Layer 13 of a small transformer language model trained on English Wikipedia (26 layers, counted from 0, width 128). Numbers have three digits each and are written without spaces.
A neuron adds its activation times its output weights to the MLP's output. To switch it off is to set its activation to zero at one token and run the rest of the model.
A neuron's activation on a vector x is SiLU(gate . x) times (in . x), where the dot is the dot product.

Input weights of the MLP neurons that the questions are about. A number n stands for (n - 500) times 0.00095.
n0 gate: 588643772493413316422339526638666489492566776362602746522519726580390572422534331223454671553557445466361363422559539576624609334549504485362448407574514477326378496572420371612598336366556431429474649444717429599456651298529616416775656730515274527543410515364418476700589542439504473560648407558281453300496716529268528232300378633660521540553543389457556554515352485444504474378291
n12 gate: 619507484383297418500365474514431560488378784578552772402595636571421514587764601361409393515545653530351518283355513417290382642569525771450607449438454443507482261647413605430448577464507633574581407489467546686406288523453458701696541685522319290506463357134605541535523692489515242603577533565342632628525455514642520557401553691627490664778519584461619458424545589312371583479395
n22 gate: 730368326531728689571590350482575641428706394348595259365507558478298420500482725603444402507624532636474439637436633437511538561432614802640558468514469482242571758559245646529510648412504392546468413662406572557670405496511580361614511544708566551556544592733659403390436415451453406554578446455525423724345529236486492642487382500424456588548765576234370434610394536663467433535553
n30 gate: 344566442510386646394343414313461386614492474602489307575381644552327524747650459625440612678625504666632572562429494400422613543619586519359489817572452522514577375640544746427262749549474541707590359532653486547397507515578670486496626421507294758616515704381553436702549578535245655601418562627312809675410511444518477487426563357635396549382420332511476608532493594485507504339589
n72 gate: 552567613530475669379578243644400326471525457556500408438464669568397456337599523600608641590486757393599465580604503446435420379657517608425640322288547453443543641403715468620470444517532352370203507423666493479686571446575607493348600440514476579578437382615784409245598367452228507581626188511713623470544507655673455446536625672423516525525570540596782584383529507430504466554421
n79 gate: 506567343588503343626399503702563612434606523698649488534657341561762503515564467445288720546606651587587544416478503526481548582592628513531538374654488627349586448575585577516386554494426520426373400516401373453650706428565636425456614554418393704583622581520744524510612221398398477672299379493367404477582529574557636549674529428491497396451387628456497610556490414334601469558500
n128 gate: 541631216399415572516442298507369435405484492530331624552582764684608424461603518508430698373542422431454511411321546388263593653617385677577628500414731430281592518273500435720571244577492671640451619447455399541608714558445627404682407403301471589642713465589488399424771392452451555534504689683327434576561427387754428242514535333522276394512646543699622420441508523451504441649285
n133 gate: 464453517617417206602703500239356287814765455500595591440579416628281363450447638434742352425492592525352439261568489454663492444576620753693877548315368371527470407554330179659401540472340471346735500544353542564532402550417513496516434504343488326527455500397457432397757372575573470386492443546512587765325554246496539630534790443419526426521653614671588243464496565662712185406512
n136 gate: 508204268644750236509484360281504401613591272391276726738342704496513312524601685229312605364710410424294479225648602721361516516465579453593521355455444543540371623402368479492637500431458427610446351612629634352553584649390698633324619571496660585592232577458518462719504483593563344504535504676421395465464568260558411307346678746448419395445522518701343321500492546579662402279198
n137 gate: 284489339407652334512572359529541507551558500541622402577331673584470414213624451591492490489564367591424299636364470618676313633556586542500481363367303446376534404717121754556584466413481400461772665392459482474559560706580657198426695408422547557515402508425535313803679286489410543425726306458697536512597443748478492578521500539504524561515578516669557464478557567586531728327467
n141 gate: 570329733534315452623716648515664500459414396401656389648346649560179625380297384512488581561372492328612386418589161278546455418489474339419677524496534657365529541379443280445530602327675703550469653555393436683574177456350639545663665339371458524539571597342608599471385581615282414658332575476339366595549560284531412399635424589489394557601372517492388477477187674674803407527616
n144 gate: 557655460497409424275292663543463592464418549369542507574366419570462411458452474510303478482528646455708561516618476493503426629314677507533432459371592504529483435598370497373622428637424595699408680558548467405476438595339497410591479565718355814480796444400734503457507287540452311647603490366565457413805552546419569647636416568608484550329478617500315566682316575339335628434446
n168 gate: 410534291618399328425726429488362234704492532408427350441258455536472626319524406601610537647403457654416373919394179455594267453422356451407440488555413573564451481764451573604519595252307557500504437492708428394566826480247765519453589519377730411480400386489437404538442723593564313496425476594421392513473419730437386431386577515698419450472567483241425481457508540803459348650480
n173 gate: 366614329415375463226422507655537422539396466463575669328626486572368514493530482349492417667725460496594507379526516496362714592712617750976611541452433356324482475753557470612601445428436553492448457249496489515453354405511515371412481419570347470616716496497718641477554322500556330626486430423600550523383594571441579470558629354691600352489543416668496283599357548318629631597157
n184 gate: 342465539468381478615274522779507423435641333621474525327602493422507750608655604280624692384700554567389529430656452552320358380305433624536540478663539376514479619511440571434589562364526500248379446427434465562669441395543614400677414629391338526653599732360654476523530474464408427394517588383558557685353889249417336350531451514546449517679646554596441511637440676621440230472381
n0 in: 364360516444630581716546410685453423751368607266415440313376614444626377359419624533526316537463331600456493662403497638411600597347462630659522695320524526621503747392586437401599576635434541442580573271635476554468228444496554623479154531514553396443383478712511726508625485465614580628517445511641631726615240472432294623567597541577639582448592217527472490507519398613560543465368
n12 in: 427476504459478292519479627465577388459422475554609452465515631388496579574575436674438583482334680449677355539268347613636520803593326536736518514560609310391541544565409757375400361427576515410777493322464598588630414398549494534363591402528562496471238482438481454391559656579453574468372714379461649560346547328666713305526627416354517558278250581530638316391496336364346430596388
n22 in: 598517659563437438471639264433469306550375490303486313626528539283332337533483529602585442320455357479381414694323506504557523381513319461473428575367549126500514355514482727569798517534437415249731500603445543544507524563443477335388429438452560574574212419475409468453500602383535406393585459525500523377454651630415482528398613315582634616271341431322409477548395383566578622580541
n30 in: 541428566621447366375403432465564649324439339399450469286614423421583544475729620255470476596457503520477519500519463550481592522567441606513451519304481417438444463411477727657585380396195624600435602468350540426621405347382641430554221679616416450575608248568442494459466477450647466451479575544578283507488626528641749476566652573432584553530657486292549313398414471412583459676471
n72 in: 466570273337738551359488394632469597444412529535442378659419575503487530312643792423451494471379519455535434635559539445503575519556512442543383547588370523512526551597200446592518516592433354513418437651345563382674548429586355500578629371582594481523560626408380564590729390632579480623411642669519451666681571558500446635538374660446395520529490486527351691534638500655587621625469
n79 in: 500599487512497322640400506571389259436453472326283394455397586299506345468564486509600318354445611608528442588557484540327440518412468516533363467428389625590485613506291432472563394628552469658664577497543616452590752531435430491563481494548406376652399559525301548368307578630537325506598628525518559452614568717407536439489500531523653442786589537404529395458540570555472500412539
n128 in: 500557708551607369504608622579486372562500279422579763580587453275457415427390530421663654493493455207312416465469549284486487354543503374312335409305561284416603520410590539451470349572532594459496678360316410608369557590242318659400644400510378468483348540673356591526427590572525405416493570511661435296608446348510376381350697510403533411575342515667367433296496338528688448514403
n133 in: 438374331360454496379540637500463650222539477602397369681438500401504763532640419454415623159618644447451631520485559343463546574532364542533388370481747615418589622420561648771451373551398273504410532530613461630389591320394611669607416578541345515469692542432677653702422534573285684436539485485582416559428611305644760473583557401604584466538622330141599694681565414489335743449640
n136 in: 429245590692393412633420482535425503698628500449404486486455373452430633686518249467466602414496514467235522292582625530550383435408458426383489688374521366344530479355589522241548471443419515554438416438675548439436691478578652664461645452348633407589478500517550466492326764680343333493356565598315521378441544398464314457463463637486335595604534141401514570157411398675649354584579
n137 in: 548524398443539468529598346644423544459515218312382435528318387564536476570600727439453365486532392618504493506483568471427437577404429385497511430661348374493607534457265568525692423493625362463771600637291513444316464518517517221604550396370385579535592453478507637768489468664355437257590387427433671574581626439371376342258572490429467625734651577467517426566496807426334569265420
n141 in: 496555636485543454368311637575200717500496679739551414428702391410508629325558584512528443634586386707418462713231632822613536530561584418593431328652529559760484361488512473496522262448395314330542613466720507508368500496568550612424516420641641390355539398706104443399257531504438576581620419548542459625452527556504582812536500540845536385504516520464507610568676465512268572656526
n144 in: 604526314395547406559538705419539382423576588433510510618582462463378606522476484293527419388655599503715553569750336394438286563593510466584493374619666592250418646571548605473559367584493414725649696623624620572425412558383560513480524497152535385470420432494381488391673520536644358617374513490507484588318442433266685536534296422341605367503367407546579379392547507473527376532435
n168 in: 550326453347423613455490400648318445568260405413614567386534432463599580384504295320429490515624521496478446621261424437468408529432327482391496331482438570548388562378715540420279738563628467729356492641714469539564624482260580480617445411399597246684638470737538600489646622265376455239374608373432412348438445556475488602440552228642544376463652570534414573525662344616504578678528
n173 in: 466387474368525389640374603591735355309543468555433406524610448616152603343545549644518403387427360549517301412554497504470507360474388553517435202387549521595528332609475388569468669466444475423290507679503661415381462454547432461507712379617470349387451578399257439271557426400469432566581410486524664442791475377449563390589296432404599416577449515522438381446518355379861476630456
n184 in: 373335677587407606401500330473472376599493443342365466545536493482414534533768560425468585740355417539493280471203500557428477493497587389347374357524487314393557617636443500662480552541564428315283283535511716621696500450538621345586321390848513496517444622388507393592493532500627580475520433489388588478319650368715291478568450526537630459529581365526652537534514349707428483814497

Output weights of the MLP neurons that the questions are about. A number n stands for (n - 500) times 0.00099.
n0: 504268567461647600592556484467524657562720535352606494469515441364417579412351575581558223617361625691585597513556328500607614511445612584597497340572457593553432558514741479359182501493514426578595340454486564624489393617387565586370536502584563409947453614634454554512600392440558410499471490605488472588536403492595386600313652421546667697457348613293418477626511528362626455513418
n12: 439475646855536576496468393485565489619566453467457379448446321475517456603327539564443557543381544519594351472616489655651492468558651392369458424315343470431624423532410515539485268635443483538308548490593479507545491404499481425265657390489646379729427688564602413455447479567392520498531457261392414597535443649448439418365332530321563448385421333534530416491487591826770426677585
n22: 628574483538599608522524479575493451464450371534576635490436455409454343368500482427316613535393375643606538153516524554440507418532563441462446505765522379523568482586560466506473326752438669580511560411506397523523585768725649546412309570451665283408628665480575774565495603573547598594416429498391465519542491676545548383637550456538349232647416513290596484533507507498386610474357
n30: 358444466503504362486277525688393426605548384535552489539244617790380553515718596485585645612408360436462478308288385617598464526475591577508576513545432449518478498556268465377612592443522584494525406569550381538528446675554464565485561502605424522544656621390419431597525580506446626402454505540345581730681575505438482422469515377703434595381437455372305482560460404413465645424488
n72: 330555503634413437408631527415450653494507481555419285577625222645516531597538527357357535507501584578514491383497645435410514498368524547377407549440600354436228597562527513587546437455414518340429606417460354437461473532478634439560702585514530456837430358652591450668470491531518404453373550522465312565437539554424489498580526432487521538394354257550648605406483527423527433458508
n79: 513549365279496395556589550545477441459638483682429619447559503420506306586544537562322691554609450546524429409514744629415436523493692521410465373457424464518656525512529534675424519329265429591459572526520538433568491631438601422525466411418626650505481381605413429454483504432537576445356352616525633494444445520407520384620544422353556481379515480543448312618401397394395595370435
n128: 546463446486562511324527560312621396709571619597510449560401493283482408489355410588541422311541491682629540490586624411368547469612461550324517386447582524568434408548517405600322518558527545543503543588690558254420651506415236609534332672413377554419455447387647331691433433458368669649371372399397426603642386452472417465619540518461399269503290477478611568505481462699626300635518
n133: 354442498507578496433627511355489450536443444365437609606717586494486506770574595505564547533712717680477519556617522805581591539355505476551531566264453712434266350655514396715530608323476694453380264469372391492670333595522745485569479602462601639513491497562548567370440379453633514521399471510569494494502636525517345366647502583538535819417452557749496283283582509479587469495654
n136: 566608445377535446536459523463404525373620479602555629421638592651335381630633433592403416583381376328638663558270388331512536461630473524629453830562603382577607546220357451506532531486550561506590468568590381574516419473631060445609458527439587358470689609446628569362681447548566581611598583534548432642817559350496613519525338368696333592535502585472450460656483436569545556459566
n137: 280574569633356557582482507511461699518575533450571296561250363463486636548418604628455638470522410576583536561485646448560332398443396506570534518511700716417361711524376291568385530522640544501571425736387541719370435420432482599600462247396403570476508495660361581309593545536311392422431398638499566433399441371632345550510499549630503451340463590349445598401537542552503400692462
n141: 428359234435627483759443731595370619552578448439515365426519572506480605483598598400546530388562590602522399344451612633556512579424596465614420488411295390510378485487481736487596570387490567420407378574628341463420669373467669464536250487749436543978438474698405501447359559643526482434716324743502527570416464346550491454395403637433636502355446606588400517499522296666626713516554
n144: 414430365466506424343261526767405499435596636363594497474496647665477530432502301709496581273518488423621517428354541449394386420486514595446504477278512600458575444386520598434407764448473395564643681458543642412515644529637415534574499456536545678459518250413559363645438628504541561575652504373518570503502435510535370387601566544669392360330359473424638348573449534582480525483560
n168: 534529505596595307505369568420625582379463434545549507640300390401511628534337608646435757415445542507599530614523474527492442573483570497589320593536509586516438490557566451414681411435329411505464609671427663466611461641270326683408516366602593527778319522680469721334390415393580446566639557324747628581342605404369352590469494619487691550495516544552676488489657499540397461767523
n173: 587556473609428397607407493593475617412375542421448298545538563511490322448675389651433257553485340472490472496585748689283615408510535377542596643453679516333455347650557500586508633467707297641563637457528508504601533489724631554311432384681455401257387435566492473508469572541436448559542410562357450653478385389407481339516539540469499299610508483415656572543525446271357626462526
n184: 525482532462519498414273567468592632534476572485564599493412470571508471590466469432563553484495614628705631544442598366510553230445398433577660618451343564416353634587401371465330527272634512354618535385653353439529427313508306586486547484488436486535272412723432655508563278450509470608560492556378393672419532632365434730540318444443567411450274650541497637552545568563463451284617

Each question names a token from some text and the token that comes next. It shows the vector x that enters the MLP there. A number n stands for (n - 500) times 0.0062.

Then comes g, the gradient of the next token's log-probability with respect to the MLP's output, scaled to length 1. A neuron's effect is roughly proportional to its activation times (output weights . g). A number n stands for (n - 500) times 0.00074.

"s", then " reg"
x: 540532600559329583571462412337445500344423231437513608446402410558380432491519513465449661532682480518486482480421616552399442470474341566522457491539427331517378683524388546468512350360654346586538507543383364686541585568524286437346334463612667440436554635413605524416598558456299724463576530515501482501484527504405490579424468514379335437288649503484458588581682432612580675419517
g: 570393576439594489478241543603426582498496383594480381478676624360321545513692521571625483581421607499481635403358380484418453479567518693740509487729377533681514492504589572459431541429623423396562748557635379533418356285428512335426558595540335581622755436664481406577281444559536423552707439413640560394375690365405595585336523752586716333518209416643499344373518483493596162738567
Which neuron, switched off, raises the next token's probability most? n22

"-", then "1"
x: 676455355391697487502601475613386600374530503486429472541532419296638375429439558534295478581546441453456435649564496176453489584423423687509483479552362516590517521648406530605491592493639734576424406417529533486571389471598373545548438477417583524317371501642286536450479460452452676406516400259242381364536422391533611469569472475531429576457564397623604467529483356537401556479446
g: 539345434529519254649418416594536421506534599578431517588565579579593586561534614494345342367458314641456426744493498782492446729402513529437500490413508666423512244458821539650562492427456709407608398367561357317446393446573458320351584582633347708411435456550521392489548375384434488719304693604420195489743359559554475560419697432530510568383549543625365598612671136493566534556489
Switching off which neuron hurts the next token most? n22

"l", then "ied"
x: 554500540578338526361506546435527582433582350616523570538507531464614455477484506232363560539422460570462573618604405648597482563553495538562549550903556354568468544397728520365519579497597378678340383374455555404540536551513431417575660523752416697356726552573565590335476507610240542418498435531565484482653486587423283516441693467473487505439405334620324446464454586588413547503583
g: 338363457598650631502526508373697309453749407509577403482623447295619597616572619407589641315423554548516369533658593484528325246691456593508470460673641581765395497389452294508361439621307436661534361442487551628550565394446575347602365303576623524459267480476414603370382632608331486425393334640640602415305687355643408368447488710667356549547328406616482598404643676576367509642475
Switching off which neuron hurts the next token most? n144

"p", then "os"
x: 456456453535336514330743462535642704506470495518361302482405510506512520389480541355448632468466339403483437453500520765539559422402515224567501403499224357578490503367491505747442524415321494559362495519230474595490441666394396376516540506384726358391464484542348606359522462604436437385594484496434506586481468453417391588577388631429608504588548362482337432671503466610604513657602
g: 787584387577771529351558632496502662624621405428421521275663508657357503323432508573551522623474440349413662416326530569759607521437505641621410364353409569549561448611745393605524553421256718381489663319330448421457611532608623377398494415620337439464592462479376376558548678660439427736614528539439789257446554732612466468443611568651439504639439451471565338517656406360661465367515
Switching off which neuron hurts the next token most? n141

" st", then "e"
x: 510586329377371509449649426300451381475526538421470516474395513597406528532499456467595443606366490509507370491433438546445482528543481490449531520515493551376465538627439619726571570411672583517538539550539364442298623373630364600552556580579466614307533623420488420511256522616678522672422393585443471564515450501550534523567496592555531490556512308282547308625506479614349430483600
g: 742475468536601554654420472517534365587443766418330519578546525323449366570742509607505544509450464431503546497491434468431413452474433642513546501203618771331508330654325407536347483569487567520651568496525642508278698658436471481303502538484495431373631426544643342268432598538656497290676681365403431436319277645281661459432532269449235616448686497555653517353308676417516473431327
Switching off which neuron hurts the next token most? n168

"m", then "ov"
x: 393527507726666577477536599449417437321640567617487603633448544557654408544367373525492690543519358524427452456510548398445535398495605247585324604372493535331471573493505472505457466548559500560577374448465446437235497628629471454417446531477649481500383735587503532402447370451378506607719426514556558375599453546396656539438482385401358350570419189478388597647551509516754581510615
g: 817398612513713434516559584565534266282458251537180721642218582388424580475352535445621534707515494360434480424357429411531295551621355512639517697350404683657548396576399559478532543444496625236544498543317457461427623482438609583629489456575426599465616541493683548398339559584638549692656563568465404479394574156570570463158432472539437600617576423540534453495530587597493386385499
Which neuron, switched off, raises the next token's probability most? n30

"ter", then "v"
x: 548583566489575507534508302314552522461303150603492467557487597632412317402369481478418530511392397434426568383755458433434394345455472508429543433475626503525456519303674395561304492313433641559253465465191324632552606607571289490525498586331535346476652534541425598564439567475546692605503571539440493459594499419500598366527440533372482490523669500549502417528412519423659503511577
g: 574398747578446306753565547512333398546543609639535601411518564461454283572557126467516574484402542430463452466376404738468535271663416542437663556414405463616667623398454515552542441588581453357705622609504592496574463577452560631527569523405588686504385499471430409474228622491662629751422353658475501608307422707522500343347325481560373652719354482494581320737372793489470327563471
Switching off which neuron hurts the next token most? n141

"-", then "pe"
x: 662481425446633564438552445584362552443485521458375510532510331406511324417374528568423519475495447620492441578505447263416566497393421692592498516609424464589455594711365510647521547471628658550565363398526498507571354570580375491626367528418539491315407406616259542445599471455468705336568320257314446364421509425529654444587453461451447618432495359567555438505465365458377480442427
g: 337390507458556334574405434522502736494305448481352540423415311436555587488650473616515594622403454405331546404344567306354564162675488707465713605296577702561611553344348428556338531474497499699486542595307514714548456496405510674411426566435575410459582544440496698492297628533441508460417562736259618414494545724424600557441520614638415408389547430305547292136540672446628610579509
Switching off which neuron hurts the next token most? n22

"op", then " E"
x: 461290414486277530359661477307404551549490673481324496358488289393453489539420374453369433528578430583497668287678694568511534397527434600537553447442466500491520540578398462833441286620500528352272477541450403582628414486585475459461479525592423536375555451574573481438624511431352469485656615387581506318417494568442530595616453521618467547648415478530403413395400546569503799509630
g: 701573641421480411361503515515486332781465444520675612553363465528416392503209422427407373451598425631370212701647513500657427840482342467494378327596415476558441442477310546404384579497593392435218504453390255491582566643460275566530533462564544521546411726432546637447437352258537544621375681471536371547352460423525415586480430590547485424720639874425635446648413483591475600406438
Switching off which neuron hurts the next token most? n144

"\n", then "\n"
x: 495470471590376512454584443500509426554520503463486537513339489632478519522493414443564449472504560383561371571600533470575517468534494426502560636620529405479544463368499527481534491527493472480459513445674597491336494501421505507390548518543514442266519401480553590469489530453450745561548453536505402435531459495550444288620411549517472728587629780405616550494442488462424577460452
g: 461468440280681428463623539373479447581550520514435460556473786306320607353432818766335354574578413668485615309642306437350558350514642469528555370265588372512634575648385471521381497607638580531408757399463352358450516487554384313461105429548402449507507698454493483654600374425498515481574515502520431394379521642574783582605486461467555636480419632568450534444690525362614735492346
Switching off which neuron hurts the next token most? n72

"o", then " O"
x: 477570542423253320405399729442588553561343459558505701430552564638444464588327413491436710972477410464546543478531374574262496393631476416575663637342507463576441503338514558411618501458577707556503564317550521515543604458375394474319807419661538575461486426464440538485581385449328347485681549437444589449555477452471431669487469378595534487318523541414417470481281521511336456388537
g: 475358629627631481636523430398352607623416417436746501519541524393297525345593638442444447378274378733571325552332564476754442444547496576401513690553439314481632281560556440734588303688881468329513391578451478487206368302551520491528534469389530501456579618597321429533656487372423495454387439443618579715652553510448542556643620449516325494686497578493595699705345508306605478601607
Switching off which neuron hurts the next token most? n144

"ur", then "ch"
x: 546491557115336476433373401454599533431521743542438365610604584413435534462510433572411645498399387464363553492634520520583671558647376720613472610516548247524488525452420490371438407368666418251613360523548442519522448565660494547458657411516420632424266593498461628616441327482514721635558634627559448322502721619650567468479513299368597484405556377347555354507566465664478420446611
g: 442555503288380661282393648503330386437449488663513699587508538435387516570436483457647508457680385230528417495438477559263538401400383568607474239543294351700544586666568495451552753609422677528687499494578680597711624485360411419536482593661544470486487585488405392388325428402424498379183267568444757426353290476616478537451603334402451488578511587402640438602530374339415515297744
Switching off which neuron hurts the next token most? n12

"em", then "p"
x: 637571423746584435554419502337645514419329484565144324614402435573475526663489368357529666737364452527539541470532510565459491657537698481439489574513730351448527561419577545428534511480382719413426460378606441348437418346699459471549350463662339510486567683642581489442554343535549697527620714372516496411490763612431360463570389523542499544382664386458318452564479411566744496557624
g: 590549562390457414364586511476544681521392524591526503224361481357579610594629571450457476683457525625497636474482739389423403513459269656470351420441642561619627474525547636528211414408853436413570393628370481532690573556570344670442444604432212468520526433534807824462765336665438590545534680424351397481426745596412681489455385550496323518529601454491479650289503529401453522396409
Which neuron, switched off, raises the next token's probability most? n30

"r", then "act"
x: 638645416612598426451527574293573461284591649529475365373527433500564390606473554498524476712277634425497464392549477451296516450468542486544585418676582229501434422553595437559465354393418331353379664758442478545431397519614458736348471492662630379390351455375408505486477648369342585437583508351484564637511474421330526357420371483453448349549559352379341476583341527556360489516493
g: 495613555462671617567576505419335665460294467520488516671626472350505274343444541674425437242458465367445645410443275555488523534712518351309551518429504542528597429459760345601534606361543376656542575537408750370545408597440471530498634414394463630450247552368371670254550239406351187406489417444450449671541432453403620446517740641425309292548649610377618529632408463348412519673541
Which neuron, switched off, raises the next token's probability most? n173

"e", then "k"
x: 345336446755518374452556551487613511271551433482480529583346515566411694369533421510543654656586643510590535420400345413467493518344521538580550462505583422591255541590609586401558627472449387430457615413395617629499436311503411428322519501356335785469424506493412545545556574322481481555605666423519509561542606430572555681504499222393516445381544490446473581520692340553485429353545
g: 475683701654730443581370505541359611709527746635471613586690522426468444379525517549666353269555603590518497604442559536620528188611323664710634445319398472597518647698536388578648546317626572497475408291479482548618275452500488712446515673527372702366474556549540561417742345438542597513334435553598450785712557395474672568715501566468401513400411501578560522351387412620465638462364
Switching off which neuron hurts the next token most? n12

"ts", then "man"
x: 548373519575444412599551570345343494364501332324565659474502546467471319504504482477469533620650600512520653402466672322360480517523360446512474480323414271439360521519480527344391501478607560593550273495488405655499651598608244496464423583603609363497554610489517403484530537543472656510433501523500496567556332537535340553449436666465346595443434519557423559530639469506442628474416
g: 505337304499414419603582433620453506463554406294533602418444362221633417577576664382340500618404310531335450447291457478578553588418512409468474512528448567681572370285276433524643542439616627498338444553319575416615431705527607327327398578558479545498516702410555350237620484718554589409534581732416278448711677501438401293373332422372543518331437492428536477367731371390385787536342
Switching off which neuron hurts the next token most? n136

":", then " \""
x: 555553613393588504483634488673540464502518609590508647485328499573457395664474548614487549483494519588542431466558361607311625448404502594601553743471560437460377485484537410457505573442556494302687621505429556530470488434443283409586275494338563350367456571291421634532535569561536678447443517571471514407505586590430555576452343447594496514515467610531521463582523598550624606578491
g: 526575556486543644516342231605412565274441313509477575372272331501676329628639424452300537570391340393386558526302394504604591634469704399435430369613351504583388367641462389635537511619679404668464471565316613501656690364389396542533511474500472578599535534411467227440447419315352753710514390440653702440409611579552760694610555448632410359286636354442530550560320373558416597437523
Switching off which neuron hurts the next token most? n133

" re", then "j"
x: 579433594447456572515482508445681491271400472481449518595439526546546471495493420442505562543334331573545644447357394297418543328644460389441656528474520498473537530435696470361443539561676583572466672605372573398542545375731278620443666388387429535383395503453550594483604356457615497548417499547499407518619469567501429444574465427495287487554535314378503477374398542448504466476435
g: 528310596675539429571432575401459600477737697641668814627383461544532517434305531638453435566443696548517492516434201545417358546395458667363539448573376481569538331348278646705469647570421513481380528580335555514451258504572356533619458302528371641456649331553577537568566303368474633606572441500700610466252359350442629518409488184732487660604577512382422632622582468628437486512690
Switching off which neuron hurts the next token most? n141

"p", then "ut"
x: 539540274493499672389761627620635682584459510547485398512380544514519565427472470446447601529391353387514608430459505712562558379514514346558496387517208434401510484398438545752417484387328295397480510430419487512526495543468476472438579517392726368396585454622309688577451506544484713409540531267380532618451576579477413506536478541585603461539437274453427340705516359561578533760631
g: 437355401635607490452669424476566498523451373504547494533510548534660561698233294607619629412535491657523550573604384526571571614532316299461564574466686749691451649727541216376646687398570584426446588607431511360410389633504487419587406371547583455573290465559624571398262600571494554520390610560555404715333557506169469487611543549637278392551307521485365446729429599592661672717299
Switching off which neuron hurts the next token most? n168

"n", then "ast"
x: 538431562402564625486611567487557439277555585541360378551200423644265271330452365431505533490335317635414440420417528518446627474398355412563495433569426283575493433484456546579687580513530584538638677353671566429309545558516444418573438468452574530422434563480308422646498404445444389326495467449598489521284691422567123453492612528445597357497535441588786496402410700446492345496542
g: 501541193562399670359484352463597504403397430391671500441368580558535564372371582738425506721557495570689636583591301466523574398455452728460513446778541334574466428273566362701601542459349486562356536520475591672360499511311524372453361530652580535516467519531491626278318418522567367581711667542342540587468289439685189508585533699539594630320360481636491627533424327644456522777500
Switching off which neuron hurts the next token most? n137